Layer 3 of a small transformer language model trained on English Wikipedia (19 layers, counted from 0, width 128). Numbers have three digits each and are written without spaces.
Take only the direct path to the model's output, skipping the later layers: a vector added to the residual stream pushes a token's score in proportion to its dot product with that token's output vector.

Output vectors of the tokens that the questions are about. A number n stands for (n - 500) times 0.0074.
"cul": 702584398427360660555635418590302377475412367507657314456456658666663533626516526434507519334603356437566323465491471455493276571545407612459381462508399544373467411583327336566702637461429618515638283567333566587516441519491465469410500433559484623538376416627618406480687286491411529577485560290520407442383473540493591629494347612359602591427428491519544547467497537448339811469543
"rd": 628559458464552614444609521581631503566383293607428459656652408581461716465192700494511618583653286543422298683460431491534565608515546657397621691494698497417531503609541566407627517188377504506463478341562393248383512454472507528471500666552536458545618384698581551298577486413547394697647588599547613531421396525419521575574444608559684446610461325450452373445466453518451605474487
"ř": 471415597673553261553308351532428480678465305437423313608570366684516526555314489418280506343441633454436459718415445479493605497441695491576562410457705697546509518532426608425504478232387362359561574525430450369327654461560566411321501587604619638470475257599503352406594589400271438500540739607561389563325426541532478612477541632373737364447618493517366531361518647606540726307449
"cle": 647480359416349624500629366430338433489524303547616433426518618625517670546477652528538611365658602479659402633432564586441440587456405475475401512478414564324441280638370490577497668297570318545510252517306591449546642385398493410437501621428419503600605544589584474549516440641407419507743518209526588533323507524518529540592366568530442478343604362442508518461554610483514704480433
"hu": 500560487601419446511513446559569436520562295489580531413484443502529505595560552551476517495441452516525356681403477511479493301525447413478386450491458507465614440461448554620438456467391474490462580487540431538358618633373497463430500464429587417447559416704291507518556545328493564443509618372460514607337559608517568573528594487521609625602545486553402473589413593554354678511505
"ous": 582688409544460674708552612506511460566546543616737583566481690582481438281371538549396402483654379388457440527362705503464466389465482449374639465409665452399474353567417656408514507355541644632659618639357398585344456424487561329672500243500613544547264557539579705549567268515478642514558587427474305527436492407660604513646658506319715447448316594580432574438559550507672759473397
"est": 466546264583452592691439560502574480711435613624445414311469528649249375615609648608507354415398544402545584729520663390440431497464552487500490497349506442393446359517408407526481626480478665422438330465523445418465423406243556481660500572483350567580458422531528572509566462621411337450424781511500665417610557579463585467418654495393491542500544693564489482489485441513355554519424
" Film": 756393683658407360604500526507485514612558520596492349333411391425455539491493430469595429358651437402440266541484553553467561562402528645526481287403619594509607465630555474383534433607328450492348435571359566473525447409558432491643500439580546545552249508597556471599444537497495598539610554624464466508484342492394447714478576448427587301355586528458450517541615622604526563451534
"style": 536566467704426589541252377437493527697395564315506357533399390403522602568656689484538751354807711405440480630338529521482246513510496415396435506374584378613646397694379503585595609353317591399543330481348636447389519595387392500427502293524458485607448533580609423529471474357340438446480643336540537274525516503378478535628528484390589438485599405308284531493386465428718569565490
"Release": 517470622423446403507250616406420329588483539425633422582338529430509401606414432615526500398692605478454621631321586541303466599315576576417457448384757441558646482569543519497602581578426456516417366615309676509565485510580377339497502409704557543454423360675645491375526504536727593524434682435456519337569508480207380741436430476355569290372605595403600477395558515551574892524487
"ß": 485581607535564491388253432512541455545515410287437593378416549706402642479383518329387566409665496609520667684276428547478446784490654613482541516323635417471457603749322785463534459440507326314482365555446518515306562174503508519658501567717509604601607372567510559327718511446474535426648557318514465506484314465520648556585468651479654323360432364386309430524435523597617770398309
"em": 414505466519517589552350626469445472627328490446655443429659480635502492361468503582671319445401542427439381567555515519430487458445454446439541507448483377416464425512429502583382318530372612492484574498391478516557453432424485699412500461742539420495474381573475475382464409493620545578497695461461575528595532583618559529485587569597626620636616568417467375477548643431552697659510
"cast": 647477301669417585462483353393553485347554401319536353459298426506588332576324497346490559399607415482574481646524550528520429554632538486423539388398683545716500402386500678653463598357461521453434199532439507451466319510211396404536502302592445500605503326453728488490544374451381586480521687491534481377558542475405468512540593462531593390580436541481420380400506612563474523509653
" medal": 605522569579549422694450410663761459811588640425574346454535600399416433594470562539537459536553394342493323529448633608313414597690477697488460293473662409556576586471435510466529561359608411500614469508339589539386489385559264438426501404701410532548486444523483466360615461415522418532547494409663610463434431569391602636588425494453500409517503368500511542669471560553541522385318
"ę": 405527350578587431730397420519362349671610484392421418392395391578398447545309493414511527612556429429418386838246443483517523485466644437484540329503658548543500546561334607461538476434560392424540467512407527494427638268406482472290500596564783492590494412695485410405669517538235390558611635533513494372488310506612617596481500653440463168507545538529317554395368574716639753340459
"land": 629412392635477721553332532349604528592645469353524485405402342635395607415440480666487444367393562522576545640460489353449454476454497396463388420541445567447517525527390657390576539445455621489595478375516405483573548444464615439572500599520504433683393601443527423741515482358344591410593600356515547552562555483474418399495581529475631582625598466450475694462530686466426536474480
"m": 742548631618347547789336463493563323635473342343629419395401556516425364561291661437299528384562556276312424852358609421298397610596743579443424428471664591575581547595292583575655655413398182330437304641356715420357594351351341330434502355763710493493420432650526413310583326416408602624608577405660587443317243353342571704543329658346660306322443424389332336477528586731540972427293
"iv": 347513639602594561578293551505466540670328436417646428283457524481538566533598646307424523391414593315525532556534395493535578485354617442470399385480491585508548495466471425579433780605523431524629556608608577495538605365497522533517500578513541581660566558439433459658505577495553450517534430485534481623570434446664503549489487443623491559476560598734621660547402577362591790537492
"ism": 602350643450481476394471670569417380777348486623437317322550591553641446386529749500448453625542567361405428505433560430544443602603554664562428372482597467563462329613481408493475516401527488646567596409421528419425555310358424437446500395609638610533463523506437620592422292614543515577573561349536440570497514327493625544627487540640653454526441477491607607587513487333463687643543
" its": 607654512591406543626407702437531440644459568532433587462535491581384482535447467488459552421438556444382429470442380483452305390563564424454450455457534595470505474372440526684651644425388521474497500583559653594274453418608473273462501514543556565379507410466495582467509448483524449528663538317560602411500343429408493654477358478414400593509458648421211476446512482556469481500450
"ure": 730648649434411631576546519649491632503413468594626356490493604473464509314400641514474546470555521404402574633543492455589567627423516487316360542444478351386458590387368468519414576574365272444563520478457494484379461395358439484665500443646745646534610489510385413644392658329612512677546571565472503545408363420465656503699527377480463568355590527629564536420254511401436670538594
" same": 673635476511434289540430400514503503529521535455605422621557391418407398642380657508460462519738436475309550606444586502281344442611576604568498521422470369419495527555335606464521536342442403358491522526379640613514479500567315431463500409542586553367420374565555422342514377581566609577425473267502467517449396390423573604519574566437413376374483459289482447420424432577473464482549
"～": 638576642620508412720323470377553488627528465436452370387366627358403494521353512596490604515591622457434391566392589564354533483608549588524404533583541427562580526655574574534656513537438373541369315662299621425544461429587396216412500557576607570448503503697427483381456468381478614557589630466519418274384493385421497531474497497532531421322608376345353317388542500638572811489497
"um": 536617441474439514446566539461388525401343554584532580427485631629553618482577556447581458422367474385473559562426498382508649544418514593442603502430483419527489451360466513634522511426397691495552497502389467620469661529472456418489500442570619679446435537611444515653422522488467369470325530407411497514590506567554779437472627576505674516595431534513470241573500444446558633500587
"×": 575503537748506516473358602474416473635508392394569534490618564730497580660519689382548458427676402473453281744284517580418397653491497694478470397489510376538601601547421475322513605542598447485477323590417600436451414532577542340440501604740473438591406593641569405374553410483418385490615439593624530375399548448170420589473401500323641507486608433412481491476484505466470641347582
"ment": 647494581467474607493507461429588525466376414521536406381192551431494562412436606227421447465748607378647564649346418601462490616358443353549513582375548418376472463402465492597479521515433452497537397408522466348526509507465617342533501634594452633732424477548439661612391339524366696586696716372472471514509360426455506473556333340513514586622497725618504548326452567529735565444593
"1": 380397572571461490409485584548531395500424545436519446483586506364456449518551654479593498564495429528471547663433483471500551646678525457659413607541400601434498553530630515581607405650429360516505417666456467575450494371427526522365500609463424506446529540447436457507443557473561399466441452588521581404541503491547423477546424446562502448439572384538463582399284500651533546475471

Each question shows what one neuron of this layer's MLP adds at an activation of 1. A number n stands for (n - 500) times 0.0022.

n28: 484441557583600355483399528500469479625608552605441435532434428498385461299541545555425521433431547448401427552500474487500580413468586520565495498416515451422442563395544544330551469428416350420459549592426618460577561380371430515418533444552466504395373472565520523471446475463476535555479510408865554507597669391521418570568496372477514609386509545481314493596322506605422398445539
Which of these tokens does it push down most? "cul"

n190: 396319520551538566565495455568539497348462633512485590475548385578651443461480553462671558432463488453424401585540564509586402349534605563521527556569605350522460603546377517393500556525489481598500540620572428548562632367445339583401550672415463516614643377463527480424355490405624503472477380505642591553626638516428557385321436372564434570387691432489520512469561363465361533539587
Which of these tokens does it push down most? "ous"

n227: 439489507519429549385385465545521410448437536482495496540491563513438485448423393482475540451529539404339535408592459575616625455507279419462564392576456388572477544395577460496500453550486582477561441484407474483532492433338355500440427495436373441529531426533436572470520511644439500516385543466299595427620492607661478643459559498484520658519504476358563449550692540483404580350531
Which of these tokens does it push up most? "em"

n15: 412420533559579470508510642631532586353375613639526478508599476498654539353497414554573661464518412563540449540541408481452634557612459469401572516528498441566445551436613512566673349377444426649553344469436511670598611656595642535434467595405545554678558506470525425593657416536456466577609414386559595508377485607453642608506500347508603550360470497556510564493478500669469579626646
Which of these tokens does it push down most? "est"

n246: 417366464602428447623424479439543556419690494594420421372532468338614508340453332497596632659456438397376442432550543548398635503363469541463429572363717311409458503508525429574590554402563617543352461503553374554490597482623536481533478492413398437407583403508518400420457463439530519489563480438387512434522582230549576624497583546403399526540636531575524401400589524705369482416465
Which of these tokens does it push up most? "～"

n103: 477393583515476481445449401379573322381634527497534438530260580394497556510615490426384619667495467547410500340497536384596474565597554383519530610598552359334472492497492351599418443415593485401483582538601362484400502550420583659500338522497330484531445438572282515529383495416498490533397558502484500436543474447427470581508362544557477516441579685407567569392387493659407320519557
Which two tokens does it push up most, strongest first? "ment", "1"

n197: 584341567563567457500420633411527644585639407523431578438524339413562469439383469352461503590423428616410505613506473403413354612613541412528608487562519530562415428371301483600572476401603385394500608257462497621599511486511659508463458531358342541762471467435466375593521414313625633388638539503345448298496459469654774556314362387506467573334590487547500620517272404391400607424572
Which of these tokens does it push down most? "Release"

n23: 309401560436530532475420389428593508562257454529578510304495596525356449503521426559438473538497527456521463422557271422558418660562588494568506449482580336624666542538522467558546614505588446609458511465704415509650472690535405473602475596599517480476586527500439487399416428529396457444406460652386438370682555392539497681313614497660626483494513598514511706626433490566420472563547
Which of these tokens does it push down most? "cle"

n55: 462541421500624546549438460367541497410655546490421427421475603549345469515557695453553600518616577529473491427322554586487561602415521687509543421577661603525479466586432435443432393588694512377578484498570455532376413546573524390325627545529789447348468542379505498543529522507588528605508411507534458532554506492595460585401545541561397538708473603372457560486458567538472383493378
Which of these tokens does it push down most? "cul"

n192: 503513649540429471322638438639543402472521475531471510474519550598456569348508495510579628461508439503413621477652497536410463388383428451414522415535454429539498399581628485560434537492626646463446578482503575299545672611562719500490571349478362531474572633508475602433408471536677739409460384403660534456472455465326363506368527542497274368389431415566622445537563437576534542540524
Which two tokens does it push up most, strongest first? "Release", "cle"

n108: 695466577483484511431579549571473302503482566644518424407607594536640567398604508716604535644410325586497452516677500665497673708520469503420422568390557397367459307438659434677603337523468418563477431412445578584595473534417451473410397700463546460558660484531421551353592547602489494436422446749473397503353543393524442503458539490429682544574335301408369390475343406494508395604440
Which of these tokens does it push up most? "rd"

n184: 428531481502604432449421272543591515395518524529492591236472568428527465485466512621445672463463445505531369542597366408554422460486479570572646516625442507429635283403288359512498508505534545409643563495510537408484495463456350595500564547579382545456481538642502599479473478475465563488337487491489619443467514572651346540568582693470480532460567393446653588500516418489542484462505
Which of these tokens does it push up most? "cul"

n36: 477506500629473660559646424583569465585523466544600466538561254251580403409491626598513475714532518431267525328547497352357441260441626587521425651546384616506577523468230450468452869668413469611450656525462571384451392339618513640546523574591454638363481532567503475400325418465433464586464490523695429726515478543432352656448512521387647531490348620453500429461232369538434424546455
Which two tokens does it push up most, strongest first? " same", "m"

n86: 537470588530511431543464494503589455497477367461460297422389374389422335491508640422489444387478649270473522572518660467348406409598682543389344550512469523583497608700421575425489491555561578471511452464450482374548655368505576454441368373574663467444434450594605462508482377383572563397526706248577534525366333369513506559675564594429604503512448615386326368616538523594587694439429
Which of these tokens does it push down most? "1"

n137: 575450447587476481569467525488694448620393641243352379449523547391497296471533535431495329490579536583513487468476503472308492490600563559560514468523679425455562355567596609533559399457317413513470459589525347547466498432539500582439406462609481604446490500581404520644380520403466576510439428402476365444417468663493459497494558664607428354542637375390609562483419425500469575418438
Which of these tokens does it push down most? "cle"

n218: 589530646396606601531321645463494553444567488511427553511385538651390524475356545541528648345451755513597454395424559475523452393589315494404660506716554622541311558603500370445486450511545513585619535563547638494479448468594442407450481549743460391582619528436484419432356437379568371429454452440563531379355645325383560471533429398562514636476403545408396394479491532595637529412593
Which of these tokens does it push up most? "～"

n8: 337588393452450324474354546353420635543308567595616419710563491336404491481405446711582283531472457415579549566648513381400554484567570398368573585418546491635365565469419500596447563558716578427673550360302447616417380722559386329646493484457342409562366397318306318370436593404512551444551423362343445559571621516477463278595521449525397530391421483363642575456500497436608326486494
Which of these tokens does it push up most? " same"

n125: 420473445509548447510359562433431383414535545429528668380643417552373522512580681620547507484587556493511565432542446631466408436407463495618590480464535502507513553439575427535456540412470473533734468514491542450378430607564490481527527595525413577477589626490438486507550498495557472463356395348294500613692596539612544486477522414599409502538394578471495500395607514292517410513452
Which of these tokens does it push up most? "iv"

n9: 344425510451503476517521688479412595506554586377462387352359571415561459593408461500486614500418388505555393725324426439428410530487361368427546323591614557503421461538469578558484481581427454579367602529415682437691528503573522461554497261545489414550469636609415661485558404460660592460439613553410606505510460378549365612778508520587422460544500503556673536518522393394482543519445
Which of these tokens does it push down most? "ř"

n148: 514528331403218430654529591594635358418541512587506450676515455419557348368520594494517497595432628550578610404363506360524462482673567227446672455592553549630604536555446436446486453489571423480539576583423415543555581385579335521643564313424696553453489513554442458361510469471533579426663608552237516463610552661595324574475522562532638552394372540506547431427437362386449359349430
Which of these tokens does it push down most? "×"

n205: 387527536478503589448439500487451367467276584519605424417622464416659545540764605581446341581459464464503483519565412591453523685435577448429641397358383539558531290444442663334433321505520511503412693355375509473497416404312579474527615518524361549509470416520312378638518383481548418469561572381205479528590407448531503699411489500353452539485495569582585543458441483404521667706552
Which of these tokens does it push down most? "～"

n172: 472302478471363552503448441414472450466565543578598373586445555428607481472554543465452547345377361434532385717476477468482480472452614508434444599555498630524633310660593506374453515551432555442541402448589400590493430549500666509588433610387539525577425588380545481606627488470389641611480508556185408611461480487424635509429580484560470591408553460547523490556615467396540371374421
Which two tokens does it push up most, strongest first? "land", " Film"

n91: 612685469557455583497396427503691408653629323567592525435337479580362428500280495452684539563410621403414614408470621456580436569346262457591294572400542526441547467429391589486304601508461533425467428475385563388381593487438559414405467613542500386569433619364424494715457568350535330582424629510604408503314574515453489579460414614580400582466574436500466481631464611473431474575391
Which of these tokens does it push up most? "land"

n13: 478487514540479452392566692441523433330436527421433596478573546503544364378443553522422596580432706592559478401371520605690695432524556558612396718430490500410674526531615295511558506600344567477484515605319594538466526703482396449481591552441454401530508378633354597532468604439484570747597378545428505657265342445393470600521371440494403376391503592584450436523480438432588518440523
Which of these tokens does it push up most? "～"

n109: 578440576461475456453428617596541559446375601518505469558614505503457490678555353417438580535468515456703619401452473403450514693276472611520532461506592672429644497239372416391573470521351544560597537591476548526380432439401503617423358483446428414515432396506449466594522662460602587513541442655504334500580561536505606594547454541484570554351393491433638395465663393497340344468495
Which of these tokens does it push up most? " Film"

n101: 605406637569585442418702514500570475585494385594483564388589475500656581545505484475442691387527346454551435559579651358440620508594541548539609592439682442649441339379517682478602386546422503385570427582552380570401526509552690362437587520459771303303497439512526489630525328500461601358574512483647525541415594448520557561587398494442663571458471393437467542456517453405523668488413
Which of these tokens does it push up most? "m"

n62: 451468333395609764377443347401469500445681456402462482578445607431562603458649474511665519405414336593455465664417470507455478566484486577541361554348397576575375497535540731462541566534381482376428537449524606575492500363559293527643449506365455498545511587477565326436500680551526459583469471478641432557490410616430462684494495403511435427420624363339533357403560471622591604495546
Which of these tokens does it push down most? "ism"

n135: 487449490495529375457505431520665539511468358497390500497608450588557407749403502668503469479410490513500480669582529385603638619556597548329411475560527403549603432349459526644398547320526435405477539500441635547572519491419484507644552489541557417326350313535515412544444613355579447526564629594552510428342518543579585706304458539403568544477419506533468597441568530466704483469534
Which of these tokens does it push up most? "ř"

n22: 698396660578522459518352488379509635585681426538353526544705582534343489473699649459551482452444334549517386577686594570649524630436541780514506462546539410567337637784478423471324422552587466506389627387426554456554433497511469652534675419509407503461547398366389578466497491698432521553534548446464415512688418667415588559529644442328455366422543423410422557587478436529503528689408
Which of these tokens does it push up most? " Film"

n127: 517471464458447509467604524575537572591495550397426524565498350470534512590629526493478405422493498548667602445578311352424522483547297473629516536538302498635392510461454437580561498488453519385443349524454544437391605562435592547390451600691510578530385522536364550586522485600655480449352566469616444558614542561534449483396523484495569526508538382518498519427220526558402416487388
Which of these tokens does it push down most? "ous"

n31: 456535382545582602545669410442562506535456680530428399644647523381577620548581415352600557349478431599489605675579654368420548503401480521614409486509377345630462635437371577633630553580470368542355459544416602418375490532433474563511464390552600455452336491402284569461576383590573341555472624612391711525566547589492380455491422512522528400635503438359514431526442456405518533562610
Which of these tokens does it push down most? "ous"

n24: 376480534564459496488580590487463465432507402487479357520525596552507517556610496425731577640473587368504647518469388469519514498611417525438407546480532484455504581417459574473470523611429366535484563593246502488426592634502505496517476522505607573503538599459450520498375310455556454400533517577451456343410591448517602452485556500505518507620531426517495671502313520542494473541385
Which two tokens does it push up most, strongest first? "1", "ure"

n217: 661530585478620503336550447392431607521562524495455484450616649608444683431530554489492508374470500557644488641355537505372457321582705381458722403645575641475373526497520487583430508525508532603407497623533411587574531381426515543532378282604674577546503420263524674574432375492606588578584292325316487570336567547575442493503625558392449473402380572529449626411424485620508615556529
Which of these tokens does it push up most? "ous"

n19: 515565633467658553687500384554549502505382456555631485605502532332379279538398500500552506472664422525513517410447410478651606452561507450594468530652566576453572480591482633511535436515551550531470548485401562442516587542492554482492464427484536555441460490568610485529477481515516434455447458567378470440428502487434479492588371547406459470557408607626404500555525463465528552394510
Which of these tokens does it push down most? "land"

n18: 540644581456540409491392379519500650488333589424497472469627448495420630602455484648627438514599343589567594439533485513453392613594175562656512617531550526646315434517369542517506465464464475494525685395542621509530463552554440531574483458485308437396556604587514439570395378650554433559335540454330352474578448485521604180472381494367380375481544534494549473527569503448556019459511
Which of these tokens does it push up most? " same"

n112: 490645481469502413455439452417560542500403526512532493522376359449632528423423444468611561529618609464502528640360512456444502378595560473408534611468552468461572462468467401321441567545596620500440544454575596503407383596475482598336451371453482504524545505518575421602553534490651585515452487396519561415681503411419447380463563492277453406695743611615510606475549531563459328484477
Which of these tokens does it push up most? "style"

n54: 413743552666407452408743319543480522418424572432525377536548469419307689588489348376587621567596495570630440366479528588621520562492361409529491552311443542380369622489700519519411514489470460590568456594561468580373430497448381548426513582509566375473435417448407594418590519561721494450480479500449446445659627471669448568527558380649617571436427620413494407445488493503422456450632
Which of these tokens does it push up most? "1"

n35: 310486569478403526488444589524425469425602624525418573486378711542542553629517400441446508545475503475473512481286672431427425517402476321386443704497673333483599518376538560536418415552354530629495668472430578476596513629558356621527460503494611485441360537318551626559508511478532660430610376503547344282419314559474358392546463354563508289334620655500509546429562635412458463589442
Which of these tokens does it push up most? "Release"

n59: 449573494390554464398467411470441409572520441576415458546565571359395458437487549456518535630489510431464504579290361442436424610558411490419316539476512504533628553553534542452434431594574445356399446500557568498559535513502514468479562424593564631556418605389584406556561587467506657502452526408456612544450555615567369510442592407389544580577455647518556494492438429460514506562459
Which of these tokens does it push up most? "Release"

n212: 587467367361488583311445422545607378428534562487542444549540433458675453513438379422368596605521466490452591430525633540429561625589286586414531613252449624528577306468516588534513521482533548399380550550458511514465618422433533392600638420320579505451500639552568500450385513448309596471414641481508580523337533497423453515534540460572563595352533418284662331480464425579537500486461
Which of these tokens does it push down most? "iv"